Layer 19 of a small transformer language model trained on English Wikipedia (26 layers, counted from 0, width 96).
A neuron adds its activation times its output weights to the MLP's output. To switch it off is to set its activation to zero at one token and run the rest of the model.
A neuron's activation on a vector x is GELU(weights . x + bias), where the dot is the dot product.

Input weights of the MLP neurons that the questions are about. A number n stands for n times 0.0037.
n51 (bias -0.051): -12 7 -1 -7 -40 4 29 58 13 -37 -30 -37 13 -40 -5 0 -9 -32 -22 18 -24 -7 -7 8 -45 -16 50 16 -14 -28 -5 -1 -44 3 -22 -17 47 1 -41 2 16 -3 5 -28 -19 -3 28 -32 -11 6 8 3 -14 13 0 3 45 -10 -18 3 -5 73 26 -43 24 -22 -10 48 9 11 -25 -3 -4 8 -5 39 43 28 30 -13 7 -3 1 5 -4 -23 -10 11 13 -16 -21 3 -3 21 16 14
n61 (bias -0.043): -1 -31 -9 15 5 32 -13 -18 5 -16 11 6 1 10 3 -11 6 -13 25 21 34 37 12 25 5 -16 10 -21 -12 -4 -34 -1 14 8 18 23 -35 8 -28 30 13 54 -25 -12 -7 -3 -18 -7 -15 -43 -13 -19 -19 12 35 -9 37 2 4 6 34 19 -10 19 -5 7 -5 -44 -24 -55 5 8 -22 -12 37 33 5 1 12 37 23 -28 9 -16 0 -38 -72 -36 -6 3 10 -11 -20 -4 8 -11
n72 (bias -0.038): 23 -29 14 -12 -39 -25 -16 55 -3 -16 22 2 1 1 -8 -13 7 2 16 -32 -5 -21 -6 -13 10 1 -8 -8 -4 5 -37 -17 19 3 11 -23 -33 64 18 23 -7 -14 -23 -5 -41 -14 45 -3 11 18 -17 15 -10 8 -10 34 -11 -12 -5 -15 18 17 -36 -18 9 -1 22 -12 19 34 -12 26 6 7 -22 6 12 7 35 6 -24 -31 -1 51 17 -10 11 -7 30 33 -20 12 -22 -52 -7 2
n117 (bias -0.057): 3 34 -16 1 11 7 4 -22 -27 7 -5 -3 -57 -2 -16 32 -55 12 9 34 -25 0 -6 -23 -40 2 -14 28 -38 -18 -44 -20 36 -22 24 8 -36 -9 2 -11 -3 17 -10 -23 7 -55 2 8 -14 -16 32 -39 -41 10 -34 50 -33 -20 3 0 -25 53 16 50 -38 18 -25 17 12 53 -29 42 -1 9 59 35 36 30 -14 14 22 34 14 2 12 -30 12 7 52 -18 -21 2 18 -13 21 -37
n118 (bias -0.054): 93 29 33 11 -7 -23 -48 -13 -23 17 -21 23 26 15 35 -4 -6 -1 -27 6 -24 11 -1 -25 9 -5 46 18 -27 -16 -55 -34 7 -48 -3 -89 -4 -9 -28 -6 -21 1 -34 12 -21 -25 16 18 12 3 37 -51 35 39 -7 21 -24 10 65 29 -19 -22 -74 22 -48 -2 -42 21 28 -18 -55 -19 16 18 24 59 23 3 29 -4 25 -29 -27 14 -3 -32 -23 -26 5 37 5 19 29 -17 31 19
n122 (bias -0.054): 51 -3 11 -1 3 -16 1 11 -13 35 17 -2 20 -26 10 10 23 31 44 2 -3 1 36 -21 -23 1 20 -10 6 -23 -38 -77 -24 -18 16 37 36 -56 31 50 -6 19 5 27 9 -11 5 -54 -2 14 8 -27 -17 -65 -15 11 12 45 -35 -17 -5 -3 -36 -3 4 -9 -9 -29 -13 -7 -23 -8 9 -3 -8 17 -14 31 12 16 -8 8 -4 14 22 -22 47 -21 -12 -10 -53 4 16 14 -9 1
n127 (bias -0.069): -20 11 38 35 41 -35 32 -26 -16 0 -10 -40 37 -19 26 28 -52 73 0 -40 -18 60 -8 19 24 46 -28 12 -5 11 -3 -9 -24 10 4 18 -1 34 5 -25 -25 -33 -15 19 -29 35 -76 25 -8 -6 -27 -24 -40 -11 5 15 24 0 35 -77 11 27 -72 -4 2 -18 -12 33 18 34 -17 -46 -15 43 7 46 -25 -64 27 -12 -34 -9 27 46 -23 21 -5 -10 21 43 -7 -17 12 -42 -15 -35
n185 (bias -0.057): 3 0 9 -6 -15 14 -29 -50 -46 27 -41 11 -27 -18 8 -16 21 -10 36 -15 -18 -2 26 -30 46 43 13 25 47 17 8 -28 3 2 1 27 -7 -28 26 8 -41 8 12 -7 -8 13 8 -8 38 -5 12 -37 -20 16 -38 33 -2 41 -4 26 -23 -3 11 22 20 -63 4 -14 4 -20 21 -5 -7 -51 49 7 49 44 -2 10 21 -29 12 1 -18 23 -48 -25 10 -25 -2 -12 51 26 -40 -4
n186 (bias -0.032): 71 -16 35 -31 -8 52 13 -4 -23 18 -42 -17 -45 -20 8 -3 -19 -27 10 -30 -25 -32 44 11 -7 -25 14 28 -14 -2 -17 11 25 -8 -17 -28 5 -5 -3 -37 13 13 -1 -24 -55 4 -11 20 -59 1 36 23 25 9 18 -22 42 6 -15 6 64 34 -34 -21 -16 10 14 36 59 37 -54 22 -13 -8 -6 57 -14 -11 -25 36 -19 3 23 15 -33 -2 29 -4 11 -27 18 -22 7 20 -33 -39
n267 (bias -0.045): 41 10 21 -26 -8 7 15 -7 -15 0 24 9 6 -16 39 -21 -18 7 19 6 6 -15 27 33 -18 14 6 -12 54 -46 3 28 8 4 1 -6 -45 -39 -70 30 -58 27 -20 30 -42 11 -14 2 28 -27 21 0 23 -34 15 60 57 -9 3 -6 11 15 34 -1 -7 -1 1 -8 -54 24 -2 1 -34 -24 17 32 1 -39 19 25 -16 -2 -28 9 -17 -74 -12 64 -31 0 -5 -17 29 23 8 -34
n289 (bias -0.037): 1 9 2 -1 -6 21 9 -10 -37 -3 -12 -35 -4 21 0 14 8 -17 17 -7 -6 -15 -10 42 18 11 17 -11 19 -29 29 -24 -41 8 7 -29 -1 3 17 5 64 -31 -8 14 3 -10 43 6 44 -14 13 -11 18 14 -15 31 41 5 -15 -22 -13 -37 22 -11 -15 -12 -35 7 -1 21 -42 -5 -10 -13 4 24 43 15 -52 4 -11 0 -28 -18 -20 -44 -15 -12 -3 15 -7 -12 4 4 19 -8
n299 (bias -0.054): 3 -4 -3 -6 -12 24 -1 20 9 12 16 -45 -14 53 -28 20 -13 -5 -25 -12 -10 -14 3 -23 -15 -26 11 -7 24 -10 13 -29 -29 -21 7 -14 25 1 29 3 32 28 4 -44 -3 8 22 -11 -27 0 -19 -24 -4 17 1 29 31 -14 -10 24 18 -17 38 45 -48 38 -17 11 -13 -11 11 -4 -15 -3 43 -37 45 -11 53 -16 5 10 24 -3 -34 7 8 -3 6 -31 -35 -8 34 9 -4 -1
n323 (bias -0.060): -2 13 19 95 -33 23 2 11 -38 34 -6 25 -44 5 53 38 0 13 1 64 12 -4 45 -29 -2 -36 -2 -25 -6 -20 -38 0 20 -2 -17 16 37 -43 -9 20 53 -40 -3 -36 -2 -20 -2 29 -11 8 10 -20 -11 -6 -25 2 28 47 -13 -4 -34 -2 -6 39 -63 -17 -10 40 -30 -7 -16 -53 0 12 7 -16 52 21 11 1 -3 -4 -18 -39 4 26 25 60 58 -21 -6 -27 -16 -21 -37 16
n354 (bias -0.065): -40 39 35 5 36 -6 22 3 -9 -4 0 -35 6 65 -31 -29 -15 22 31 0 -21 35 6 22 10 -16 -12 32 39 -32 10 6 -18 11 -23 0 27 16 -31 -39 -50 -5 -24 -63 -53 -5 5 18 11 39 -20 11 47 -35 0 33 -18 -24 -34 -2 34 33 2 -18 -36 -10 8 26 -14 24 43 -7 -54 10 -23 4 20 -5 -47 13 -13 -7 11 0 35 -11 -8 1 31 20 -18 -37 -39 15 -16 4

Output weights of the MLP neurons that the questions are about. A number n stands for n times 0.0019.
n51: -5 34 6 -6 21 -21 23 25 16 -20 11 22 -4 3 -16 -2 14 -19 -20 -9 51 -2 44 -13 -19 14 -14 -4 5 14 12 10 20 -14 16 -8 27 8 -13 -6 2 -15 -29 -22 -12 -32 -25 -30 7 3 -32 -68 -30 -32 -32 9 -1 -9 26 -14 27 -28 34 -15 -22 58 -16 25 25 -21 -9 -7 -11 -17 20 -20 3 -4 39 -1 8 -29 7 9 7 -5 32 34 -4 17 -12 2 26 10 -12 4
n61: 3 -17 17 1 -4 -39 12 -4 -39 3 32 23 8 -8 -10 12 -8 -17 -24 29 31 -2 1 -12 8 8 4 -12 -29 19 15 12 -43 -8 -4 41 2 4 16 -28 4 -23 5 16 2 13 27 -4 16 -4 -15 -6 -27 1 9 -23 -11 1 -21 -50 -8 4 -6 -25 20 20 30 7 -32 53 20 18 8 -27 18 26 -13 -5 1 -6 -14 6 -39 9 20 -18 6 8 0 -13 18 -13 5 -7 19 6
n72: -4 -15 19 -7 -12 6 -10 -30 10 -6 6 -12 21 -24 7 -18 11 46 -11 9 18 20 9 23 -36 -4 -22 16 -44 10 19 22 -17 6 10 -8 6 52 8 -3 -5 -9 -2 16 25 -19 -39 17 -29 -26 -33 9 13 -13 24 -4 5 3 18 -29 7 -30 8 7 16 -17 26 15 -35 24 -42 -12 -3 1 -28 41 -28 -58 -12 17 29 9 -16 -4 -5 36 -9 8 -11 -10 41 -11 9 21 33 7
n117: 66 37 -33 4 -40 7 44 -9 11 -5 2 43 -4 -12 17 16 -26 -16 -15 -41 35 -27 -49 22 22 -32 5 -1 27 15 -1 8 31 -26 -33 -21 51 -11 -39 1 -31 50 -20 -19 36 3 2 6 6 11 21 32 13 10 -45 12 -29 13 -41 8 -6 1 -2 53 -10 -5 -22 -23 -8 -14 3 -14 -21 -42 47 40 36 8 -13 53 3 15 -77 30 32 -3 -70 22 -3 -19 -1 10 -5 -19 2 -87
n118: 47 6 -36 5 9 -13 -35 -60 -8 10 51 -36 33 13 22 6 -14 -17 -40 -17 -50 -49 -37 -4 47 -31 83 -79 -45 12 13 -9 -17 -26 -9 -57 44 9 -18 37 8 -14 -26 8 42 43 -12 84 -44 -24 41 16 10 -10 -20 12 14 -20 -12 3 -1 -19 -12 -27 31 -7 16 9 -23 -15 -40 -6 -6 23 18 17 -6 33 -7 -25 -27 -28 -3 13 30 23 38 33 -12 31 42 20 20 38 -14 7
n122: 18 -4 3 16 14 33 26 26 -15 -16 54 -23 2 -3 -27 -28 14 -9 -8 1 11 -34 -11 -36 -22 -27 14 15 14 -9 27 3 14 11 11 22 8 0 5 -26 16 -26 27 -23 -21 -20 -6 11 10 19 -18 23 17 23 -12 -22 40 -25 65 -9 -13 -43 -10 28 11 13 -36 -5 -12 -14 -25 -18 1 3 -15 -48 7 21 36 16 9 -23 -15 -12 -27 49 -28 14 -26 5 31 3 11 -3 11 -19
n127: -93 36 38 -30 27 -12 18 6 18 -52 48 -32 9 -1 19 -19 -21 53 27 26 -20 -27 -22 -11 -35 16 -33 -12 35 -24 28 -10 -5 1 40 2 -26 9 -17 -19 2 15 30 51 29 -35 -25 -26 -18 7 -11 17 -38 4 25 27 49 -17 -13 -36 -28 -19 38 15 1 7 -57 24 -14 -10 4 -2 -3 65 1 4 51 13 3 -14 -2 -9 -14 -18 -21 16 20 14 -12 -14 12 -26 -16 7 -20 1
n185: 15 -25 -36 17 9 5 -7 10 45 -29 2 -19 3 26 20 41 -21 7 8 26 34 -5 21 8 -4 -30 31 -4 45 -43 14 31 4 -37 9 -22 -20 -43 11 -28 17 -6 12 24 -18 -3 -36 -16 -24 10 -40 9 15 18 -7 -29 -11 -8 6 5 10 -27 -48 1 -31 7 -6 20 23 18 -46 -4 24 41 -35 25 -63 -10 -7 -24 -6 52 -3 -36 9 9 24 -16 7 2 4 23 43 11 24 -9
n186: 76 -9 -28 48 28 -33 -48 20 -7 21 15 32 24 11 -2 -30 -22 9 -8 8 39 18 27 -10 -15 -6 -34 -50 -49 -9 -11 -34 -3 41 20 51 -2 -4 -9 39 -17 -48 -30 -23 53 -26 22 11 1 -37 27 -21 2 -2 6 -7 -26 -3 -18 13 19 -4 -11 9 12 -6 -3 7 -9 5 23 22 13 35 -32 -66 -1 38 -27 -11 -6 40 -29 11 14 10 -56 -13 -10 11 -30 9 21 -14 12 39
n267: 15 23 28 11 1 -16 -19 -51 -21 14 33 -57 -14 14 -17 59 -10 -13 -7 -10 18 21 38 25 21 -41 14 -14 21 27 9 -17 -11 -34 -24 37 52 36 5 -8 26 -7 21 -63 46 2 9 11 -16 3 -24 31 -28 22 22 43 -19 -11 -28 -56 -12 -4 -11 12 -20 25 -18 -20 -28 5 -20 17 -12 -18 -7 9 -14 7 -41 25 -21 -21 19 -14 37 48 6 3 -7 -12 -18 -25 37 -30 -5 9
n289: -12 4 11 -6 4 -18 7 0 8 -12 -6 46 -9 -30 19 18 -5 19 -21 11 42 -16 6 -5 15 -17 -38 -11 -6 33 38 -3 -19 1 -2 3 4 -22 -9 -11 -11 5 -21 7 -27 13 -22 -1 -13 -7 -16 29 -21 12 -8 -33 -9 -18 13 -16 -13 -11 -9 12 -12 20 18 2 -2 -10 6 3 25 -10 45 -6 -17 -2 10 32 -9 13 1 1 -36 -3 -3 7 -9 40 2 5 11 2 2 19
n299: 11 7 7 20 32 -3 -3 -47 -3 -5 2 1 -14 -9 -6 -18 0 5 -10 2 24 -9 -39 27 15 -18 4 -20 -5 -10 -25 5 9 19 -6 16 -35 22 11 -3 -1 8 -1 -6 5 25 5 12 19 2 -19 47 28 -37 38 -26 -11 28 60 0 -22 3 -44 -1 7 -14 -4 -3 -16 19 24 -8 12 30 -12 42 -87 3 -28 -21 37 16 8 -30 -17 5 10 -13 -1 -11 -5 -38 -7 8 -12 24
n323: 23 -33 -18 -53 -21 -20 -4 -27 12 -40 -6 -24 -75 -11 -15 -47 14 11 -2 2 12 -35 7 66 10 22 -21 -32 30 10 9 5 -20 -15 34 -23 3 25 -25 -19 -2 -39 -6 17 25 -40 64 -25 33 13 51 -32 -21 17 19 25 21 -30 50 12 45 14 -15 9 47 -28 13 24 19 6 -25 -12 34 3 11 38 -68 17 -20 9 27 11 3 8 7 -20 -31 -12 -25 -1 26 21 -47 24 19 11
n354: 12 -5 1 -10 -40 -30 -26 39 23 17 -34 -24 -29 13 7 21 -35 36 -14 -19 -15 -15 -8 7 -3 38 10 -23 -20 -7 -17 1 11 -4 -37 17 3 -38 1 8 36 -54 -5 22 15 -4 15 -10 71 -2 32 -12 -23 -23 12 24 2 41 10 -13 23 -37 4 29 31 9 13 -14 2 -39 14 42 19 -39 -1 -6 25 -11 48 19 41 5 -21 25 21 -1 -28 -49 1 -6 -8 -5 -24 -1 -24 3

Each question names a token from some text and the token that comes next. It shows the vector x that enters the MLP there. A number n stands for n times 0.07.

Then comes g, the gradient of the next token's log-probability with respect to the MLP's output, scaled to length 1. A neuron's effect is roughly proportional to its activation times (output weights . g). A number n stands for n times 0.0046.

" season", then ","
x: 24 33 -26 -20 -2 14 -28 0 6 -11 14 -1 16 -18 -8 -16 16 -26 -7 20 -9 -21 -3 -3 -4 -22 -7 -15 8 -5 32 3 30 -29 20 20 0 28 -28 9 -26 -6 26 -26 20 30 18 -13 21 -22 26 -18 1 6 19 -2 16 -7 6 -15 11 -35 28 -7 27 29 -15 13 -27 -18 -11 -5 0 -29 -10 -39 5 -18 -9 25 14 -7 4 -12 -7 4 14 3 6 0 18 17 -17 -1 -12 9
g: -27 -32 23 -21 28 -11 2 -1 9 32 28 -19 26 -19 5 20 3 0 7 -16 32 -1 33 -21 -2 -13 -26 55 -21 11 26 -1 -10 -20 25 31 23 26 35 20 22 -37 -18 -9 -4 -12 21 -12 16 -5 3 -24 20 -46 11 -4 20 -13 20 -17 -47 17 31 11 24 4 6 -35 -4 -3 -12 -11 7 -28 -39 22 -3 -50 -2 4 4 11 -23 -6 5 15 -21 1 19 -55 22 -27 -5 33 -1 -34
Which neuron, switched off, raises the next token's probability most? n72

" work", then " in"
x: -6 43 -24 -25 6 -11 -9 27 4 13 -9 18 -4 21 -9 -20 -7 -8 -7 -6 -11 -10 24 13 -21 -4 -15 -28 14 20 4 35 26 4 6 15 -23 15 -19 11 -2 -21 14 -20 -17 9 21 -15 4 -13 31 -11 12 -28 21 -13 16 -8 19 -15 7 -4 -19 6 5 3 -11 4 -53 0 -40 2 -4 0 -20 1 9 7 -38 37 -13 17 -1 8 38 -7 11 16 -7 -9 14 15 -21 13 8 2
g: 0 -1 56 -12 -31 -36 4 -45 -6 15 2 8 -12 -18 -4 -27 10 -10 38 22 4 -33 13 -15 -19 -50 6 -37 -8 -7 20 6 -34 2 9 5 20 26 -11 47 16 -12 39 -19 5 10 -28 -2 -2 -19 32 -19 21 6 30 -17 16 9 10 0 16 21 -30 5 46 10 -43 6 -7 16 2 0 -27 -11 -29 8 -19 37 16 1 1 -8 5 -22 10 -26 17 41 -21 27 7 -5 18 5 12 -55
Which neuron, switched off, raises the next token's probability most? n354

" |", then " "
x: 19 42 -12 -11 1 5 -29 -20 22 9 -6 -10 11 -12 26 6 24 -10 1 -9 -32 -10 -20 -21 -15 -14 62 -21 -10 6 6 -1 12 -17 12 -10 -5 6 -4 -6 -15 -12 9 -14 -24 -3 -17 6 7 12 60 -15 -16 -7 -15 4 7 -5 35 -8 2 -30 -5 18 14 3 -17 18 -13 -5 23 -1 7 -3 -12 -24 -22 1 -14 12 11 3 -4 -2 14 -5 -7 5 9 2 18 22 -12 10 5 1
g: 29 19 -9 -30 9 -35 23 -1 10 14 45 23 8 -3 18 8 41 -3 -1 -38 10 26 4 -8 -32 1 -13 17 25 -14 29 6 -9 8 -19 2 -24 13 -4 -23 15 3 -40 8 21 -8 -15 -24 -8 -14 40 -5 10 31 -17 -6 0 -9 -34 -33 -27 -2 16 -7 -11 15 -40 36 -14 3 30 -5 -52 78 -5 2 -31 2 11 40 33 -13 -23 -22 -16 7 -8 -25 -2 16 -11 29 -17 -1 -4 -19
Which neuron, switched off, raises the next token's probability most? n118

"ate", then " financial"
x: -11 20 -7 -12 -2 -21 25 -16 15 1 -4 -16 21 15 8 -10 9 -9 -11 -15 0 13 4 -8 -20 -43 -10 -48 14 16 2 17 8 4 29 6 -23 21 -5 5 2 4 33 -35 -4 -11 13 -22 -23 -8 37 17 32 -7 19 0 4 -20 29 -24 -8 -27 -14 6 35 -18 19 -8 -4 -16 -7 9 35 -13 -9 8 -15 -4 -18 16 -19 5 4 9 14 36 15 -7 -10 -11 30 -8 -8 -1 1 -4
g: -11 -4 16 26 21 3 27 26 -9 15 38 14 -8 40 61 34 -18 20 -3 -13 13 -42 -38 2 -37 14 -24 -28 34 -15 -12 -13 -10 -26 -19 -18 3 -13 21 -2 -17 5 -22 6 -1 -37 -10 5 -12 -12 15 -7 -10 -28 -11 31 16 14 -21 7 9 -10 20 -9 -6 14 9 34 -3 -4 17 46 -29 43 25 -32 12 -37 4 -29 -1 11 25 -36 -21 -3 -48 -16 -4 -10 8 34 -7 13 28 -22
Which neuron, switched off, raises the next token's probability most? n127

")", then " |"
x: 40 16 -14 -13 -13 -9 -29 -26 33 2 -32 12 29 -19 -1 -13 3 -11 -10 5 -25 5 -22 -6 11 -13 34 -43 5 9 0 -25 14 -28 20 15 -4 31 -19 -4 4 -16 23 -32 -6 3 -2 11 -2 4 20 -21 -14 10 7 12 21 16 18 -15 13 6 4 -4 -4 6 -25 14 -7 -33 9 2 17 -20 -22 5 -18 -15 -12 17 -1 21 -14 -5 31 12 11 -9 3 -9 25 12 38 10 -10 0
g: 27 -21 -6 61 26 -59 -1 -1 13 -4 -19 7 -20 -8 -6 -48 -2 8 -6 13 9 -19 -20 16 -32 8 27 23 21 12 9 11 19 28 21 11 -3 6 -37 -6 15 12 -12 9 -9 -14 3 -11 -13 21 -46 65 0 -2 -16 -26 22 30 -10 -24 -22 9 10 2 17 25 -40 24 -10 5 19 -22 1 -1 31 -34 15 4 -30 -23 -35 -4 5 60 -4 -12 -28 -12 23 -5 -11 4 -23 7 -9 15
Which neuron, switched off, raises the next token's probability most? n118

"ä", then "l"
x: -19 -5 -5 -22 -9 -8 -3 -8 23 28 8 29 10 -9 -19 -10 11 -43 13 5 -25 -21 -3 -3 0 -14 27 -21 2 82 1 35 7 26 -6 8 5 9 -11 21 -18 -26 8 1 7 10 17 -23 4 -11 -8 14 -7 -3 1 24 -11 27 10 -29 14 -16 31 13 12 12 -17 -5 0 -15 -31 -12 8 -31 4 -11 -15 -24 -19 5 3 2 -4 22 -15 2 -24 9 -6 -23 26 17 -2 0 -1 25
g: 14 21 -24 7 4 39 43 38 -20 44 45 10 -29 33 -12 -7 31 -13 -41 -1 39 26 1 6 15 24 -22 -17 -31 -12 -49 24 -17 13 -26 -23 0 9 4 -9 -7 -6 41 -36 35 -21 -34 -22 15 -14 5 9 -12 -22 -3 40 -12 9 -1 -51 4 -7 10 -11 -20 21 1 -9 -23 10 -5 -30 -2 11 33 20 -9 -22 26 -36 15 5 4 1 17 3 -16 -8 15 -13 6 9 -38 6 -4 -17
Which neuron, switched off, raises the next token's probability most? n185

" ", then "1"
x: 13 30 0 -18 -13 -5 -4 -2 30 -2 8 15 20 -41 22 -36 2 12 -10 -4 -1 -21 2 -11 -13 0 19 -24 27 2 -4 -27 20 -2 22 3 5 57 25 25 -36 -10 33 -10 -16 -8 8 9 10 -3 4 1 7 -18 -3 -25 5 -6 22 -20 15 -3 27 14 -3 6 -11 12 -3 -16 28 -24 1 -5 -36 -37 -9 -4 -3 27 -8 17 -1 0 22 11 2 -15 -19 -7 -11 -1 -31 4 -11 -10
g: 17 -8 -17 -28 8 -2 -1 -12 -4 24 -2 5 29 18 11 -46 80 -4 73 -33 -2 11 -2 -37 7 -21 -28 30 -34 -27 -21 -29 -27 12 19 3 15 2 -9 24 -11 -32 15 -22 30 14 6 11 24 14 6 20 4 13 -15 0 -28 23 12 37 -19 -8 -31 14 -25 15 -24 25 5 24 -17 21 3 -27 -3 22 7 -28 10 32 -36 -14 -5 -14 6 29 -6 -21 -22 -3 1 -15 -5 10 2 -15
Switching off which neuron hurts the next token most? n122

" City", then "\n"
x: -20 9 -1 -24 -16 -5 -38 0 -9 2 -1 -1 15 -54 18 -29 8 -23 3 8 -11 -26 -12 26 2 -9 9 -5 12 9 14 2 15 -25 3 6 -11 39 -12 4 -5 -1 2 -49 -1 27 1 -4 0 -12 38 15 -14 6 7 0 6 -5 3 -9 12 7 10 12 56 8 -7 4 -17 -14 13 8 31 -45 -8 -27 -16 3 -17 13 3 10 17 -23 6 10 4 12 10 -14 29 -7 -3 13 -12 28
g: 6 42 -25 -5 -8 77 -1 -14 21 -25 -38 16 40 -12 14 24 -7 -4 28 1 -11 6 15 -1 -12 -9 12 -35 -5 -9 16 -42 14 -14 -22 -22 8 -8 -12 3 -20 -34 24 -4 -8 24 -9 26 14 13 -16 -35 -43 62 -17 35 -10 6 22 17 -15 -24 2 15 16 -18 2 -11 -31 -11 28 11 0 -12 -12 10 -31 8 -26 -31 -13 14 -15 -3 35 15 47 2 -22 10 32 -4 -9 -19 14 -5
Switching off which neuron hurts the next token most? n185

" (", then "age"
x: -3 22 -16 -21 -1 23 8 0 31 26 -16 20 23 -20 22 -4 -1 -12 -26 -14 17 16 -14 -18 16 -14 22 -28 1 -3 1 4 20 -19 32 23 -8 31 25 -5 -5 -1 30 -35 -2 -19 -24 -10 -2 36 11 -12 -3 -3 -4 -14 4 -9 2 -19 -1 -4 38 22 0 9 -30 -1 -33 -17 -10 14 -7 -10 -7 -33 7 -5 -32 33 33 7 -5 -20 5 0 -30 -8 1 4 5 17 1 6 -15 -14
g: -47 9 -50 1 3 6 -16 21 11 -13 12 -10 64 -49 -18 -16 10 8 -7 5 -7 -5 -36 -17 -6 -3 2 3 -16 24 31 3 18 22 23 29 7 -6 -58 6 27 -5 7 14 -22 0 -20 4 30 -4 17 -11 6 -24 4 -12 8 -9 -12 -1 -12 6 8 24 27 14 26 -5 -29 -10 17 -2 -41 -28 27 14 37 -2 22 17 -6 -23 -47 2 -21 21 1 33 17 -51 10 -43 13 5 33 17
Switching off which neuron hurts the next token most? n61

" |", then " ENG"
x: 24 42 4 -22 -8 -9 -36 -15 14 18 -8 0 18 -12 24 0 20 -23 1 -6 -28 -10 -13 -14 -8 -16 61 -26 -3 14 3 -1 14 -10 14 -9 -9 15 -1 -3 -12 -12 -1 -7 -17 -1 -15 3 3 6 53 -20 -21 -6 -6 -3 0 1 27 -9 4 -29 2 17 12 -1 -18 8 -10 -10 17 16 12 -22 -3 -29 -21 19 -22 13 14 -8 -12 5 25 -6 -9 9 4 -1 21 32 -4 -1 -13 3
g: -15 3 3 34 20 36 -21 61 14 3 -14 -10 -27 5 -3 -16 2 11 -3 10 13 -16 -51 -48 -24 -1 -3 -14 -36 -3 -35 27 -34 -14 -47 9 -29 -2 5 17 -23 28 49 -19 -13 13 -6 33 13 45 -30 24 -16 -2 -3 10 24 -23 -6 -14 36 -18 16 -4 -9 31 9 13 -9 14 -1 -27 22 -17 -34 -8 42 -13 -2 -7 -5 17 22 23 -13 19 -24 29 11 23 -22 16 -12 3 -10 4
Which neuron, switched off, raises the next token's probability most? n118

"s", then "\"."
x: -6 -4 6 -19 -27 -36 5 12 18 4 -9 8 29 4 -7 3 8 -17 -21 18 -32 -13 -30 1 20 7 20 -14 23 55 -23 6 17 -2 30 19 -18 45 -1 5 -13 -28 12 -25 14 9 -6 2 -15 10 7 2 14 -20 14 0 0 14 9 -13 -6 -28 9 -21 6 2 -34 -27 -13 -23 12 -3 -5 -40 -16 -3 5 -2 -21 -4 9 -1 -2 11 40 4 -5 22 17 2 10 9 -16 36 -10 7
g: -3 -16 -9 7 1 -19 35 5 6 -9 -16 -2 -72 -23 0 -21 -9 2 -5 21 17 54 30 -20 -12 -8 -19 48 62 -33 10 -22 -15 16 21 47 -26 3 -11 29 -9 -10 -12 -29 -14 21 24 -11 -24 -5 18 -10 18 1 -11 20 4 0 39 -25 -20 13 -33 -1 -8 -12 25 -44 -4 -12 -27 16 20 21 8 -16 41 -42 -3 -17 -19 36 21 2 7 -8 2 5 21 9 -6 8 -22 1 2 10
Which neuron, switched off, raises the next token's probability most? n72

" ENG", then " Black"
x: -9 32 -26 4 26 16 -33 -2 11 15 -7 -7 4 -9 2 -35 23 -59 9 -16 -5 -27 7 9 -18 -14 13 -42 -2 15 38 23 14 -6 0 7 -8 28 -16 -1 -4 8 -1 -6 12 7 -10 -6 -3 12 23 5 -16 -11 2 -13 -3 -4 14 -19 32 20 5 -1 -8 46 11 32 -2 1 24 0 17 -21 -35 -17 -5 -26 -2 24 -15 -9 20 3 9 -22 27 -5 -9 -2 -6 -12 -7 8 0 -13
g: -31 -7 5 21 -24 -22 18 11 -22 5 -8 -14 -4 28 30 -1 -13 -21 16 27 -13 1 -6 33 50 -16 -16 1 21 -22 -12 -23 -9 0 13 -5 6 7 -7 -7 -38 38 -13 31 -41 50 -12 28 -19 -37 -6 19 -2 -22 11 4 -23 3 -34 13 -7 -2 -28 -14 -21 5 33 -9 57 4 9 -13 -11 -18 -4 -36 12 -2 4 16 9 5 -31 -33 -35 -11 2 -15 42 -17 36 1 40 24 47 16
Which neuron, switched off, raises the next token's probability most? n186

".", then " He"
x: 23 2 -6 -10 4 -3 -28 -19 13 3 6 12 29 0 -1 -12 -1 -15 -5 25 13 -4 -16 15 13 -10 35 -44 7 6 10 -20 37 -26 18 -9 10 5 -25 0 -16 -22 23 -13 -12 6 13 -4 -36 1 33 -24 -12 -21 9 10 -8 7 19 2 -7 -24 14 -4 -16 23 -6 8 -13 -6 -11 -8 11 -14 -21 -37 3 -9 6 12 -12 52 7 -22 3 6 15 5 -12 -11 32 32 0 16 -16 3
g: -20 -22 40 10 26 -22 -17 -13 10 11 35 3 5 21 21 -39 -31 50 11 8 -5 -5 -25 -5 26 8 23 6 -11 4 25 21 -11 6 -15 11 8 -2 -23 -8 -1 3 -35 -8 -3 0 -24 -20 4 -21 0 15 15 -38 27 -9 -5 8 -20 -23 -8 -21 61 -2 -22 3 63 -8 6 31 0 13 -1 31 31 13 28 -19 13 8 3 25 -44 -7 -32 -51 -39 22 -29 11 -17 -43 7 0 -1 -7
Which neuron, switched off, raises the next token's probability most? n323

" playing", then " at"
x: 21 38 -41 -24 -13 -19 -3 8 10 33 0 -14 -4 22 9 -15 3 -22 -15 7 -13 -48 6 -5 -14 -38 -21 -19 5 9 31 28 28 3 -4 12 -17 14 -20 10 -4 2 8 -15 -16 -1 -8 -10 15 -5 25 -15 0 -28 15 4 11 -2 8 -4 25 -12 -8 -2 33 34 -2 2 -23 -13 -15 -9 5 -24 -23 14 2 -1 -15 33 18 3 10 -11 -8 7 33 5 0 -20 24 15 -10 4 23 1
g: -14 54 39 -27 -12 -2 -36 12 64 -11 9 -5 -13 -17 -27 4 12 11 2 -27 -29 30 21 -10 27 -12 23 -25 -8 10 -8 21 -3 13 3 5 -26 -6 -20 -51 16 -5 39 0 -13 -31 -20 34 24 46 -7 -5 -7 -21 3 -12 -13 12 20 9 8 -8 -59 16 43 16 -16 -17 -2 -27 -14 9 -16 18 -3 -15 -24 38 4 27 -8 16 -11 9 -1 20 -9 27 5 -29 -6 -27 27 11 -31 -10
Which neuron, switched off, raises the next token's probability most? n186

" S", then "ed"
x: -38 28 -40 7 -7 -27 -3 -2 -13 36 17 -4 14 -9 -1 -14 -10 -3 1 1 -11 6 -7 -11 12 15 25 -12 13 40 0 12 12 -18 23 9 -21 36 -5 -20 -40 -3 1 -7 4 1 0 4 5 5 5 -1 -23 -7 9 -7 -24 12 32 -23 -25 4 21 21 -21 26 -5 -8 2 26 4 39 3 -26 -47 -37 -2 -2 -27 25 1 11 20 18 10 -12 7 -7 -6 2 18 -3 -1 3 -12 -1
g: 9 -22 -15 -15 -27 -1 29 -9 17 -31 -20 5 19 11 -37 21 7 6 -9 31 20 6 6 23 -21 -8 27 0 -4 -8 48 -36 13 -8 31 -19 -40 7 16 -16 4 -3 14 33 -20 24 -13 15 16 64 7 -21 -7 30 6 -41 -5 10 12 -34 -4 11 44 33 27 -12 -11 52 -14 13 4 -4 -31 6 -11 1 21 1 -36 18 -21 -2 -20 -3 -7 -29 -11 -22 -25 30 2 -3 11 -41 -41 -22
Switching off which neuron hurts the next token most? n117